Layer 6 of a small transformer language model trained on English Wikipedia (13 layers, counted from 0, width 128).
A neuron adds its activation times its output weights to the MLP's output. To switch it off is to set its activation to zero at one token and run the rest of the model.
A neuron's activation on a vector x is GELU(weights . x), where the dot is the dot product.

Input weights of the MLP neurons that the questions are about. A number n stands for (n - 500) times 0.001.
n1: 610,455,374,453,377,577,671,580,582,305,459,519,599,481,572,545,428,579,825,516,556,560,541,515,834,529,462,327,665,520,289,381,561,589,792,435,677,357,446,524,709,416,334,561,583,555,715,479,306,504,442,657,487,488,383,281,544,571,297,472,422,327,323,586,496,307,431,544,633,719,706,633,492,362,265,472,288,534,520,534,606,473,362,301,631,755,504,592,438,415,516,301,667,538,465,461,492,415,853,595,320,529,549,528,582,656,373,568,421,444,476,314,653,345,400,549,422,565,143,738,521,395,460,421,579,614,288,294
n41: 206,197,632,800,451,458,822,550,691,388,589,686,504,504,500,482,578,240,415,672,418,423,678,330,381,378,520,339,594,470,373,638,644,422,575,500,675,522,323,500,563,255,491,343,477,131,764,415,294,435,396,334,343,383,432,463,656,419,526,584,627,779,463,259,447,374,522,341,458,496,471,54,595,460,435,526,477,574,573,726,737,621,446,517,513,621,816,616,533,446,338,452,590,565,504,521,737,351,443,444,526,619,463,639,585,538,744,435,362,582,672,722,557,458,404,397,237,455,529,423,841,630,299,491,569,424,371,625
n113: 586,496,577,558,658,578,377,310,525,387,549,342,462,403,779,463,577,355,338,700,581,648,432,132,352,531,472,474,381,446,707,361,378,546,318,540,445,410,675,493,450,458,533,413,636,645,401,700,532,295,626,331,578,430,776,725,574,555,370,634,529,514,592,504,530,426,481,402,245,450,413,430,584,514,594,580,439,797,511,555,489,541,592,661,638,474,430,520,394,648,417,436,404,543,365,265,559,459,444,638,628,493,305,529,385,546,481,493,311,581,387,399,415,543,511,465,568,787,322,653,656,521,478,542,565,597,380,474
n132: 778,436,500,334,343,553,471,597,473,601,532,507,649,443,383,344,410,265,605,643,500,504,404,332,676,467,434,359,416,267,443,500,307,401,468,492,614,480,363,558,451,676,535,459,447,415,395,339,382,722,516,541,533,672,504,566,539,482,694,579,572,440,725,595,472,391,671,655,596,416,504,461,539,445,696,461,415,630,632,489,500,474,515,675,236,621,547,493,127,391,284,482,447,529,451,727,690,307,544,546,332,695,456,543,289,416,436,673,517,664,624,374,684,644,443,615,307,426,538,305,807,564,532,891,299,500,594,367
n143: 623,443,748,508,522,320,554,546,559,679,196,474,306,609,460,569,496,480,291,484,488,347,398,325,257,309,538,217,660,359,383,421,460,210,484,690,541,358,740,369,442,575,480,511,525,421,361,709,597,313,483,550,445,524,289,617,576,620,626,633,508,646,787,686,746,639,691,445,477,293,515,548,595,574,619,492,500,409,377,333,593,585,263,477,623,361,380,750,404,439,559,338,383,683,550,415,375,572,451,637,644,626,526,768,504,554,369,524,395,564,334,632,520,257,665,545,484,508,357,525,758,612,448,471,682,473,439,603
n163: 515,579,555,434,585,440,660,697,594,567,126,630,451,449,711,524,519,660,603,287,629,661,569,372,434,351,649,495,275,388,398,481,350,636,103,562,518,383,644,528,240,630,119,445,237,613,719,43,468,457,430,624,674,213,346,523,309,581,680,243,626,445,271,398,426,99,597,500,439,444,432,288,780,549,235,695,530,445,524,687,556,543,642,523,732,367,271,460,357,514,302,703,580,454,509,759,297,736,539,485,390,544,577,845,420,356,309,615,421,615,585,500,514,482,693,785,756,637,579,560,561,565,577,544,647,692,449,387
n171: 604,415,442,360,584,542,533,526,334,660,711,739,309,542,717,291,571,558,415,621,629,581,577,241,373,553,608,480,419,392,619,430,317,529,285,547,341,452,523,562,714,405,546,357,681,562,461,524,382,527,435,519,429,583,465,459,453,456,264,504,531,421,549,496,573,511,288,578,492,196,571,365,547,588,584,457,876,676,399,540,573,236,424,266,321,378,520,442,591,579,333,598,594,605,527,397,492,235,472,415,583,572,507,421,465,534,661,698,323,618,301,575,555,762,455,727,585,294,344,684,659,591,643,411,488,789,689,435
n179: 334,345,564,271,396,432,827,601,663,515,957,575,240,289,833,449,419,788,526,245,515,396,712,558,594,453,514,718,515,337,554,515,581,612,459,484,619,228,750,560,579,616,430,486,482,116,435,251,461,555,705,471,387,782,682,538,586,415,705,469,495,316,413,667,764,218,269,310,362,554,913,205,440,547,425,645,353,543,470,603,613,258,117,584,285,626,344,453,515,427,579,695,447,586,515,344,653,144,408,565,414,618,524,399,273,431,774,490,749,646,595,467,520,568,320,404,215,466,676,505,350,666,810,656,225,584,229,593
n240: 529,500,445,509,440,520,417,538,405,436,560,506,705,634,448,565,604,392,356,370,379,474,441,608,467,405,353,575,617,551,461,485,309,635,565,615,569,640,420,518,615,506,329,305,544,404,287,325,571,436,586,477,588,454,434,638,680,469,407,414,464,512,687,455,585,379,575,554,387,312,506,549,301,534,289,509,604,474,433,366,530,459,538,426,440,418,567,480,482,649,656,410,668,562,518,290,509,746,599,533,460,534,419,500,718,568,481,479,627,597,397,581,479,521,556,491,462,364,589,478,484,438,512,579,687,610,491,321
n319: 600,574,298,479,472,582,553,586,646,496,798,444,707,338,436,448,496,349,382,386,377,388,312,451,375,398,444,553,496,467,783,737,565,496,617,528,624,370,471,420,718,482,441,215,277,420,500,640,396,441,407,349,423,543,525,476,355,468,569,586,454,336,488,388,680,356,552,830,454,421,297,620,508,432,518,326,367,731,614,357,500,419,414,637,682,585,389,382,558,385,374,16,585,541,446,731,586,491,478,541,581,222,468,564,600,450,469,380,248,619,593,787,624,587,578,367,557,585,409,629,541,859,698,892,428,546,689,351
n331: 611,401,671,324,475,656,460,400,428,515,695,352,560,350,546,484,678,374,496,726,292,471,532,327,534,255,693,448,640,417,681,650,293,439,629,558,322,673,530,531,351,508,686,622,347,469,581,313,391,292,412,548,731,330,549,533,473,482,433,574,372,589,500,489,429,545,665,676,307,591,419,438,466,255,343,508,572,654,757,514,440,586,600,534,469,739,639,486,582,634,595,582,512,566,291,388,512,438,637,425,442,626,412,690,572,602,389,411,441,531,504,665,376,463,489,97,500,592,335,568,246,597,590,572,400,296,467,679

Output weights of the MLP neurons that the questions are about. A number n stands for (n - 500) times 0.0018.
n1: 460,342,374,333,483,500,281,371,454,363,395,461,550,458,647,578,555,604,504,655,621,280,695,685,488,340,446,349,598,398,661,653,581,319,339,539,291,405,200,222,401,431,648,786,667,566,475,628,519,519,397,379,374,280,552,606,559,476,614,561,555,665,500,504,648,407,433,728,445,488,563,515,520,160,413,492,551,508,390,615,336,731,517,592,504,700,543,492,473,786,476,178,366,833,673,644,555,584,520,519,544,542,321,356,530,500,508,485,373,603,361,166,442,489,576,504,535,709,423,415,434,504,612,562,740,536,646,633
n41: 482,327,500,620,538,174,672,379,417,505,691,580,601,365,534,509,192,785,282,459,542,535,642,246,585,528,237,436,556,455,457,451,523,667,509,554,440,582,456,572,748,747,743,22,619,554,561,546,336,553,400,594,692,270,461,617,668,322,640,450,264,440,517,534,510,323,453,510,363,669,719,628,698,761,678,696,505,551,695,316,384,429,409,384,205,482,532,449,447,310,600,640,432,793,627,483,337,368,630,691,505,333,402,287,543,161,601,504,847,627,542,588,391,601,443,763,202,303,660,434,638,418,491,437,695,537,366,450
n113: 464,363,668,500,383,529,473,635,404,667,668,735,525,573,354,500,241,552,538,488,525,504,311,281,449,719,576,641,614,647,546,461,459,632,473,520,703,420,522,521,282,543,489,686,629,484,492,734,367,675,628,350,689,484,402,454,280,533,282,349,615,648,447,473,487,326,413,555,396,324,743,442,615,347,500,455,440,578,388,515,260,571,159,365,500,477,476,410,621,524,440,233,476,546,409,542,476,825,459,553,407,639,579,654,807,647,688,374,612,388,830,294,460,267,589,671,563,569,586,445,429,534,496,329,428,419,238,361
n132: 565,541,378,523,352,465,554,378,442,606,518,433,464,541,424,415,577,647,262,440,557,426,403,551,567,639,189,517,259,491,516,523,276,689,517,563,831,380,449,410,446,253,484,666,586,364,723,704,455,388,711,500,641,400,508,533,307,557,436,647,244,658,584,508,661,434,337,473,509,622,317,246,555,486,680,605,256,636,611,399,735,348,726,580,374,404,474,254,872,421,491,423,308,304,717,701,355,758,613,214,662,537,483,737,338,521,508,400,552,438,487,562,441,409,922,419,718,653,399,400,298,430,500,345,586,586,565,381
n143: 445,440,804,735,619,300,540,477,648,505,709,770,366,452,441,513,414,550,466,523,853,335,471,762,558,353,352,445,336,311,560,534,676,621,535,438,906,423,579,533,448,387,500,608,318,482,392,711,401,575,650,446,579,500,582,721,491,309,405,585,252,809,560,418,765,356,595,314,211,398,510,628,581,495,473,356,337,570,545,654,390,476,586,526,457,801,401,667,367,675,220,418,270,429,545,370,437,576,482,496,626,513,86,269,680,500,552,656,568,391,458,275,521,374,417,604,309,496,669,566,376,587,151,483,573,843,586,189
n163: 409,360,525,770,439,583,622,573,603,460,353,426,443,260,609,555,442,667,705,626,812,349,712,580,601,368,260,590,709,429,504,399,528,500,483,676,386,567,617,655,547,685,676,669,347,629,537,500,547,313,401,354,292,699,755,389,710,426,651,445,692,419,118,593,860,610,551,509,481,825,227,574,460,43,289,628,294,335,509,508,564,463,495,745,542,426,442,454,443,354,692,486,509,211,611,294,545,600,450,496,191,478,452,178,534,461,435,704,617,392,597,513,734,517,275,567,360,496,570,435,518,291,469,475,474,247,407,420
n171: 375,492,561,578,332,298,456,353,642,700,475,717,530,732,258,450,430,467,425,517,230,583,615,779,621,408,405,483,629,741,551,473,437,372,612,289,734,632,272,703,298,585,223,349,612,699,641,488,488,536,430,597,547,567,453,319,475,230,394,659,598,543,608,656,539,422,711,612,380,476,487,576,569,657,344,370,324,327,553,461,454,491,431,486,341,271,434,669,600,429,602,552,283,248,386,528,615,560,521,496,409,520,641,637,656,468,662,657,719,480,717,268,368,279,607,504,733,520,524,408,262,610,572,569,437,280,558,610
n179: 322,525,559,391,93,484,535,595,336,227,802,348,364,119,877,300,608,495,588,224,484,520,361,546,409,747,456,750,125,680,569,957,564,676,510,490,742,417,472,364,467,472,568,798,266,259,328,395,495,475,661,551,527,594,471,688,381,718,814,385,289,397,369,549,181,232,623,571,567,439,815,565,680,610,557,791,391,511,567,281,395,457,238,482,435,520,624,288,268,395,438,358,603,629,176,445,577,327,663,194,684,661,581,613,515,525,799,553,832,590,431,430,277,745,635,283,500,595,576,525,444,698,510,466,328,667,284,613
n240: 453,411,250,739,681,476,574,602,676,282,405,533,500,548,481,447,639,463,681,440,565,327,439,357,595,446,661,430,557,513,459,414,442,500,500,710,409,677,352,374,455,634,438,589,594,299,531,702,468,419,540,530,353,638,535,484,703,343,503,670,424,614,244,484,465,503,462,409,597,588,667,516,513,560,643,612,457,527,500,509,628,278,525,337,552,633,566,531,442,330,410,613,374,514,662,487,629,671,530,462,345,635,480,382,598,474,359,559,483,371,555,244,436,583,442,367,546,532,627,357,301,465,604,574,389,574,446,467
n319: 754,464,628,619,488,354,704,584,287,541,435,617,227,593,486,443,627,580,516,749,704,587,552,489,445,500,741,685,482,366,607,314,573,610,562,315,240,534,166,650,488,255,630,522,662,485,594,530,518,351,440,485,442,546,351,507,507,542,433,334,552,528,567,674,359,503,649,271,455,349,504,471,507,588,451,289,691,350,620,666,565,359,358,535,504,313,758,446,409,462,410,484,395,477,571,554,522,634,435,589,429,533,537,750,504,551,377,395,609,366,411,387,631,493,413,362,573,431,360,580,610,586,566,406,450,201,425,776
n331: 437,385,221,677,569,376,606,428,590,612,213,690,463,649,649,221,547,602,504,661,492,601,609,741,527,642,529,382,556,446,567,617,640,339,470,654,607,660,309,475,431,521,631,693,582,326,435,480,559,447,316,454,303,551,397,407,531,472,504,785,465,415,368,437,585,504,286,303,391,213,679,621,531,603,758,492,574,524,605,625,231,203,467,659,459,443,453,508,546,357,453,372,341,407,694,478,620,352,611,414,465,632,653,325,596,248,616,605,516,425,625,269,657,511,530,368,576,605,489,356,592,615,485,316,530,563,493,384

Each question names a token from some text and the token that comes next. It shows the vector x that enters the MLP there. A number n stands for (n - 500) times 0.0081.

Then comes g, the gradient of the next token's log-probability with respect to the MLP's output, scaled to length 1. A neuron's effect is roughly proportional to its activation times (output weights . g). A number n stands for (n - 500) times 0.00078.

"|", then " David"
x: 533,532,469,670,626,625,291,606,467,579,463,618,282,692,503,373,648,386,574,464,416,428,333,594,476,555,733,622,425,516,496,549,633,378,396,496,533,502,299,376,364,611,487,513,430,497,461,459,332,696,303,472,621,482,455,268,798,358,430,580,478,526,225,357,465,457,659,553,739,538,796,420,542,693,664,459,508,526,392,434,384,325,615,642,534,417,500,522,672,508,677,256,546,316,531,468,506,704,336,546,555,531,608,426,671,553,417,450,522,383,419,383,549,539,463,432,297,596,534,598,316,454,419,711,477,437,543,466
g: 286,538,617,578,381,551,531,437,398,403,555,612,357,656,377,609,597,549,438,552,310,469,555,594,397,645,477,435,687,584,534,544,336,467,714,373,460,589,590,500,340,407,498,503,512,539,374,420,608,578,457,417,454,512,652,353,344,383,406,710,604,558,556,467,642,545,526,406,441,384,600,417,358,436,430,466,570,754,451,656,485,543,524,707,574,435,380,644,286,679,621,504,576,582,352,305,568,510,658,479,416,617,560,308,383,607,432,282,583,514,506,642,448,742,578,388,602,636,310,318,230,467,487,630,585,520,338,441
Switching off which neuron hurts the next token most? n41

"Her", then "od"
x: 579,592,382,576,623,607,425,510,473,435,495,558,334,660,506,284,584,355,633,560,515,302,438,654,487,629,837,589,331,462,594,466,597,403,326,597,573,465,400,535,271,716,454,550,536,466,328,504,394,580,220,589,647,595,728,314,741,342,581,745,491,527,238,339,565,438,514,600,680,492,731,539,477,605,723,492,451,489,263,451,497,480,559,523,519,459,649,431,441,539,523,385,477,337,330,611,457,473,377,534,482,375,506,518,525,569,414,376,417,351,277,469,367,688,436,552,393,498,546,573,442,538,344,661,453,610,584,612
g: 343,542,505,460,355,599,550,458,331,402,603,414,322,464,576,628,482,539,478,175,524,437,424,504,755,537,561,463,463,532,563,494,443,542,388,271,722,633,731,406,599,237,575,418,556,679,430,547,314,619,369,729,527,252,674,541,356,611,387,354,560,614,537,530,685,381,384,413,522,582,536,583,298,346,498,491,622,301,703,667,427,481,492,710,434,429,543,485,535,423,493,341,450,410,588,484,528,349,383,626,601,452,560,513,521,559,525,494,384,497,562,619,574,558,441,605,513,460,408,538,560,312,591,725,609,507,577,480
Switching off which neuron hurts the next token most? n132

" R", then "t"
x: 578,517,342,675,603,654,265,507,543,508,429,590,356,612,490,355,550,489,452,393,437,416,427,596,415,631,703,413,426,515,528,576,557,469,304,638,604,576,335,406,309,599,467,608,510,406,383,552,433,473,330,590,723,535,618,238,752,324,361,539,445,479,281,480,525,436,632,523,781,637,810,470,562,663,642,511,493,511,296,430,493,419,571,576,478,397,660,531,559,382,514,333,512,225,507,556,443,720,375,615,631,398,577,389,722,627,379,308,657,405,324,378,477,627,498,486,359,617,605,558,348,442,412,614,389,510,583,496
g: 516,346,403,490,489,374,474,499,455,268,405,517,654,666,376,615,243,507,532,536,415,502,521,517,534,585,519,563,392,548,487,539,586,526,623,591,308,538,448,593,505,746,538,540,566,520,479,517,535,617,513,277,467,707,473,667,526,332,783,743,376,509,450,676,501,365,477,526,295,357,470,350,496,530,448,517,495,638,556,611,357,357,750,497,601,388,679,443,414,449,453,420,352,620,422,683,557,346,398,628,488,454,547,445,614,215,529,589,469,458,403,362,424,343,556,711,312,408,612,483,371,579,417,471,624,665,678,569
Which neuron, switched off, raises the next token's probability most? n1

" Media", then " and"
x: 573,533,459,706,583,624,407,542,589,582,672,502,345,619,446,276,471,443,465,451,422,387,489,662,552,673,604,519,365,468,441,517,624,318,238,479,522,511,438,330,272,607,522,731,462,512,288,514,369,473,366,569,682,477,622,379,722,407,501,584,456,430,204,467,583,544,630,375,701,628,633,413,543,629,667,509,461,468,375,417,421,346,672,470,450,378,498,551,675,652,691,416,512,299,431,556,409,424,455,615,529,284,754,470,656,477,502,469,561,387,399,558,294,627,446,467,345,670,539,526,267,373,432,735,484,592,459,706
g: 527,366,518,477,416,593,731,623,428,463,713,438,530,337,523,644,479,527,376,487,444,500,575,520,474,472,618,664,520,523,524,532,596,729,429,543,621,465,538,405,450,652,434,442,349,332,380,447,479,535,739,661,585,706,492,463,401,505,702,569,552,462,579,409,251,317,388,701,615,489,696,465,550,562,486,590,600,440,423,647,513,404,287,575,514,298,566,554,506,412,353,425,411,541,293,351,335,277,553,393,553,474,455,443,481,494,658,381,606,530,242,567,351,767,623,416,413,437,704,407,419,560,667,584,312,507,461,493
Switching off which neuron hurts the next token most? n179

"s", then " Foreign"
x: 618,702,454,636,602,537,326,530,569,410,490,511,301,605,360,225,492,453,522,475,329,450,316,535,529,447,661,722,507,531,476,481,424,430,383,443,635,488,460,485,282,549,499,584,297,464,369,468,442,497,238,344,649,562,596,335,770,381,578,722,530,299,169,425,512,427,701,513,780,625,621,513,620,744,635,540,507,426,290,488,532,450,530,497,618,462,515,449,604,504,509,266,562,313,474,581,436,575,492,570,455,477,540,449,654,513,499,531,486,321,402,523,411,677,509,729,433,631,424,515,374,573,408,768,529,508,468,661
g: 797,486,445,442,574,486,727,535,372,594,343,427,571,488,493,516,554,706,536,560,611,481,397,373,667,416,524,544,448,517,555,490,545,582,516,499,540,536,440,603,565,237,579,607,593,538,481,509,622,504,580,457,471,312,439,443,588,353,508,354,423,496,626,544,584,315,505,535,416,449,596,249,584,535,461,555,775,503,588,459,393,442,451,591,397,597,246,544,477,456,370,394,640,708,548,256,463,599,418,399,527,571,630,604,270,593,256,419,569,482,379,564,760,259,596,300,359,412,578,468,467,440,284,667,462,586,602,631
Switching off which neuron hurts the next token most? n319

" State", then " for"
x: 528,450,429,711,514,635,381,545,592,494,534,488,303,684,415,334,553,454,462,413,400,371,394,528,572,638,532,521,468,526,504,431,589,311,385,487,493,503,392,409,366,577,615,556,477,386,362,534,446,573,411,568,656,480,570,431,850,269,567,644,483,469,202,557,497,420,686,396,724,657,739,438,509,675,590,433,439,537,317,441,394,444,567,500,543,387,615,402,590,651,664,422,541,254,414,456,398,659,533,563,517,424,652,545,747,612,512,497,646,224,387,553,347,595,504,410,392,672,439,573,230,364,318,776,408,578,486,619
g: 594,591,506,334,566,361,582,535,445,419,720,418,632,353,268,565,373,428,523,450,446,417,424,498,504,312,449,599,580,518,485,624,297,517,497,555,507,566,563,306,423,515,487,485,541,590,497,520,620,539,620,409,569,726,438,530,703,387,563,549,674,413,530,403,488,447,587,474,568,565,412,346,632,329,679,353,623,363,278,407,505,473,543,492,482,473,726,479,525,473,445,593,297,444,654,394,505,336,542,448,275,548,405,680,651,423,634,643,632,351,502,486,567,730,385,612,509,534,675,174,691,523,620,656,559,399,356,338
Switching off which neuron hurts the next token most? n240

"ical", then " career"
x: 519,498,480,649,493,684,389,559,454,517,487,565,321,621,521,433,605,443,723,469,481,440,354,457,359,677,755,582,421,389,343,520,427,340,313,456,562,421,423,357,210,656,464,649,358,381,390,527,360,502,408,661,700,524,559,385,674,411,550,631,716,417,137,395,566,394,516,580,798,541,621,554,600,675,710,458,498,452,401,554,389,326,592,562,584,378,539,507,635,486,560,386,455,321,419,478,460,742,497,617,604,438,680,492,709,532,498,464,588,401,412,488,415,697,441,564,343,406,496,490,474,373,311,660,340,431,481,648
g: 309,603,619,537,546,527,669,343,555,448,467,307,471,416,463,583,373,588,601,577,192,470,465,564,593,604,418,566,552,670,695,569,441,535,402,749,577,616,416,580,569,416,576,547,409,674,654,370,506,639,471,490,394,509,496,374,528,462,466,469,400,353,439,650,351,703,480,541,596,512,384,612,615,217,586,378,704,499,157,568,534,295,444,524,483,450,536,268,464,548,553,532,548,560,381,368,531,693,632,532,431,403,325,579,372,519,622,513,385,444,472,555,567,618,462,633,418,694,417,620,366,552,399,388,519,278,520,617
Switching off which neuron hurts the next token most? n163

" between", then " rule"
x: 616,507,521,546,610,614,174,546,446,527,456,554,245,548,515,311,583,337,492,447,432,436,331,584,409,516,787,539,539,501,544,404,596,363,384,651,442,518,368,498,212,774,493,621,420,357,475,509,360,563,240,544,663,498,529,274,668,410,602,711,585,544,339,485,501,401,710,471,667,543,789,522,420,600,665,515,431,436,545,491,478,384,589,613,560,493,532,401,655,539,727,259,431,337,460,414,445,633,438,537,545,446,529,402,573,669,491,467,663,433,444,530,294,547,443,324,266,481,511,534,393,518,498,619,603,571,573,674
g: 609,529,394,679,416,596,633,510,328,583,663,406,442,548,557,574,351,690,384,425,485,402,519,551,735,660,531,567,413,446,551,379,267,537,732,507,532,481,300,334,417,574,433,423,430,513,515,357,470,387,330,343,337,481,546,459,524,505,476,343,433,503,447,548,463,627,461,275,475,492,376,483,349,634,657,662,630,408,330,617,742,494,533,606,668,768,519,417,365,668,318,500,643,462,644,638,350,395,515,602,482,600,598,292,305,531,441,486,570,242,562,507,620,545,538,561,506,457,741,432,576,483,614,513,419,513,514,526
Switching off which neuron hurts the next token most? n331

" (", then "19"
x: 592,508,522,558,543,632,180,484,561,579,446,671,320,763,621,254,541,388,528,496,418,490,429,476,445,592,792,491,541,542,638,529,470,427,277,459,495,630,356,350,348,678,588,562,512,525,292,532,418,576,288,420,719,535,683,375,770,387,625,736,364,445,334,476,495,474,581,530,753,494,682,381,581,549,719,439,484,459,241,414,533,401,653,524,538,342,472,503,610,534,572,332,428,374,516,543,334,439,572,556,573,522,501,434,551,540,455,353,461,318,362,527,412,579,428,489,321,522,426,631,303,519,432,775,493,518,558,574
g: 432,325,696,479,476,584,666,427,487,430,271,658,466,602,495,407,810,619,602,677,429,524,497,474,411,441,553,444,549,566,416,577,621,599,450,538,406,388,426,504,474,603,762,646,568,554,659,485,414,298,358,392,591,575,397,368,611,594,425,693,625,261,454,357,499,675,513,496,656,532,501,590,373,545,448,541,467,564,426,426,367,284,243,594,516,401,260,335,395,403,498,479,508,554,483,315,699,503,617,615,579,658,437,468,448,447,621,694,595,567,594,454,467,739,426,328,549,479,394,487,462,547,369,555,357,341,551,483
Switching off which neuron hurts the next token most? n331

"s", then " conf"
x: 534,670,503,563,539,544,294,518,442,533,537,651,322,638,367,319,500,314,524,468,448,336,413,573,403,487,691,515,466,621,546,531,432,483,331,527,593,515,398,500,224,778,602,623,373,234,267,449,331,494,331,403,608,489,632,228,659,429,368,596,640,459,292,416,531,496,705,527,767,520,682,525,555,618,645,531,469,435,397,458,461,460,622,501,647,422,598,503,650,565,783,336,529,372,664,507,392,551,492,558,506,421,666,393,631,605,592,481,482,328,398,415,351,607,421,452,355,643,571,459,438,563,407,740,414,586,429,625
g: 492,458,380,584,555,634,530,544,469,607,386,201,477,415,621,553,569,627,563,461,476,518,495,580,294,472,502,707,559,396,750,180,480,518,544,386,509,544,478,407,369,477,457,453,435,551,499,407,529,284,546,479,447,438,538,357,495,569,473,580,321,378,651,631,394,604,548,341,457,522,425,514,592,376,656,401,637,377,690,491,602,487,825,508,550,640,553,542,265,542,257,423,643,524,472,507,366,582,612,523,503,710,313,351,443,726,495,386,531,487,516,461,331,293,510,429,677,506,499,734,495,681,488,535,526,432,523,679
Switching off which neuron hurts the next token most? n41

"87", then "–"
x: 552,494,522,531,678,620,418,518,555,587,474,514,247,570,495,330,438,561,518,547,493,452,422,529,426,612,559,636,405,503,460,465,552,400,374,494,533,560,416,534,269,728,555,634,594,588,431,489,350,574,224,416,727,474,659,346,686,287,405,655,503,462,142,434,560,452,722,328,808,540,728,485,481,668,695,618,503,596,322,493,508,294,591,485,529,293,536,557,620,697,493,481,547,315,419,396,372,589,379,626,697,551,550,372,614,511,492,468,446,355,274,479,426,619,289,536,361,549,579,593,424,498,351,685,436,531,417,510
g: 478,315,456,272,615,393,535,579,382,577,488,530,581,472,457,575,293,540,509,575,508,578,370,621,534,864,637,441,518,647,450,425,481,488,449,641,651,536,713,554,607,395,423,399,459,564,772,365,496,398,486,515,580,459,656,666,418,634,508,555,558,514,535,487,236,299,330,625,306,764,646,400,653,479,691,478,350,357,469,603,489,508,464,375,510,598,369,495,369,422,345,718,571,484,554,416,479,562,343,484,448,566,578,522,554,442,613,531,517,670,511,479,558,370,442,587,619,324,471,342,415,543,478,493,450,334,215,510
Switching off which neuron hurts the next token most? n113

"S", then "ind"
x: 591,467,355,627,692,665,323,470,519,510,564,644,458,646,420,311,573,258,414,464,461,308,356,648,435,611,908,601,478,615,441,508,565,358,286,584,549,502,366,433,337,709,488,574,422,358,283,514,403,559,323,490,703,487,623,300,785,347,489,641,486,465,303,550,535,487,572,533,712,501,753,504,542,612,514,530,394,454,363,450,513,390,558,592,434,529,666,571,475,427,656,259,542,312,460,493,448,609,429,565,492,461,604,450,606,657,438,345,525,451,407,370,416,600,438,445,286,675,506,564,407,536,512,636,439,647,477,568
g: 467,678,540,366,579,499,260,521,412,473,366,366,591,469,776,572,394,609,598,528,472,406,422,432,545,363,716,572,604,348,528,638,493,415,521,455,586,705,659,310,512,492,509,653,588,497,438,548,692,653,616,600,509,473,761,472,391,527,413,539,295,429,612,547,489,474,421,352,608,456,460,302,563,353,295,364,521,492,528,568,478,308,486,410,597,340,670,509,418,384,199,427,407,478,287,363,620,631,566,458,567,505,547,569,457,519,459,539,814,674,279,491,635,400,530,607,563,484,530,543,480,465,576,405,655,370,566,467
Switching off which neuron hurts the next token most? n319

" the", then " foot"
x: 572,543,565,746,662,593,325,580,592,523,450,644,247,650,471,246,547,366,539,495,496,404,314,528,520,589,763,651,473,530,499,526,584,508,324,438,613,546,382,536,317,547,609,520,327,469,474,533,331,444,202,469,618,593,548,291,741,376,575,515,398,436,223,502,479,477,599,486,814,549,697,480,538,721,689,433,433,395,513,454,443,547,534,599,556,425,679,497,665,438,667,219,420,290,446,514,497,562,415,611,500,416,481,459,674,663,376,425,569,360,453,445,369,502,402,549,399,431,387,449,370,491,433,664,517,597,516,641
g: 506,450,405,405,415,567,384,358,388,284,390,363,694,614,295,412,476,460,503,673,465,680,437,347,533,550,543,501,683,561,517,552,573,371,697,418,368,521,492,505,461,443,472,585,488,562,591,393,649,508,496,518,436,648,598,456,557,440,705,425,467,284,559,585,463,580,634,435,646,515,696,704,426,406,431,586,510,603,647,295,409,548,655,410,521,226,698,191,458,449,491,570,395,399,388,359,703,641,337,482,560,469,428,515,487,686,613,503,512,662,512,328,408,459,527,383,593,520,543,370,453,609,504,335,478,807,531,622
Switching off which neuron hurts the next token most? n143

" rule", then "rs"
x: 594,409,390,605,531,606,310,429,545,417,575,498,333,701,472,265,555,327,433,397,398,477,444,623,510,671,617,572,546,586,608,474,619,461,411,501,456,520,257,461,306,779,577,585,323,372,398,527,381,487,315,533,674,670,607,348,730,367,507,633,539,608,247,519,543,424,645,419,678,523,648,506,544,728,679,623,467,406,410,514,360,312,532,416,553,433,571,405,634,656,648,400,383,323,500,462,404,651,477,572,446,453,642,420,628,630,599,463,672,408,340,464,450,636,370,533,282,583,616,456,213,322,467,662,487,632,408,599
g: 202,465,505,357,419,546,397,548,646,264,418,604,424,682,613,492,564,300,564,415,296,707,553,450,523,732,534,374,310,576,203,412,684,483,538,660,650,370,517,541,572,567,588,376,585,625,624,439,466,399,496,540,441,367,595,573,603,433,592,627,445,398,479,516,388,371,340,278,450,503,523,599,680,696,725,614,599,647,567,631,454,377,622,231,388,454,358,453,541,405,444,477,527,542,516,262,606,522,589,491,476,618,367,597,551,302,457,484,518,518,477,593,394,452,503,483,504,578,557,490,444,545,663,512,660,593,415,488
Which two neurons, each switched off alone, lower its probability most, in order? n179, n240

".", then "2"
x: 569,591,477,524,571,612,194,524,545,438,489,670,170,585,521,297,635,424,537,590,440,420,479,586,447,449,768,552,452,592,578,391,549,387,331,496,554,556,486,451,328,623,605,475,437,502,370,539,322,560,169,416,631,576,622,363,705,374,433,616,414,512,286,402,458,485,597,330,788,686,767,566,509,631,653,597,469,638,375,388,454,386,633,599,552,346,588,572,732,563,596,402,504,409,450,466,429,580,417,593,587,419,617,303,486,587,516,502,544,329,284,547,485,704,342,446,472,583,364,512,355,439,368,653,483,564,518,538
g: 252,661,489,412,535,703,415,456,579,350,449,683,474,506,685,597,400,396,344,686,445,626,348,513,613,482,618,471,398,416,492,493,446,397,598,585,575,304,569,604,438,659,484,562,575,551,522,514,537,470,595,476,698,328,636,452,527,631,546,287,520,538,484,481,428,522,149,420,447,748,474,599,687,321,369,503,453,575,499,159,499,356,516,303,347,379,457,378,533,492,459,655,329,444,385,622,484,582,482,433,633,479,558,621,455,607,414,609,527,527,541,559,587,341,498,613,570,391,660,469,391,773,595,646,494,466,461,446
Which two neurons, each switched off alone, lower its probability most, in order? n113, n171

" Secretary", then " of"
x: 417,493,409,707,596,570,435,549,578,467,335,605,307,675,430,293,607,374,470,504,365,382,329,569,615,536,594,654,490,519,560,365,569,416,391,504,498,568,345,330,399,642,510,602,506,408,410,472,337,456,359,504,653,501,567,379,731,290,612,647,429,580,234,548,520,529,705,564,648,559,666,390,522,524,706,497,514,451,328,446,428,344,621,551,586,285,697,398,539,659,802,355,495,295,313,509,487,709,493,537,430,403,643,529,633,574,533,548,600,433,406,551,333,647,492,401,376,669,561,436,271,412,435,762,533,543,388,560
g: 379,433,461,202,310,428,775,294,221,407,659,521,655,400,368,563,416,440,422,321,376,478,624,585,533,476,517,512,509,519,587,446,450,666,444,406,390,454,630,227,482,657,448,465,435,579,525,455,615,463,591,447,618,742,463,416,554,552,450,540,580,660,570,465,484,662,514,496,277,652,764,488,520,545,400,663,549,501,395,357,427,613,373,368,385,409,641,321,545,591,662,458,409,362,473,561,413,401,458,656,572,467,483,685,625,656,706,414,528,474,377,659,562,549,523,591,429,524,499,387,667,567,326,504,499,586,579,496
Which neuron, switched off, raises the next token's probability most? n240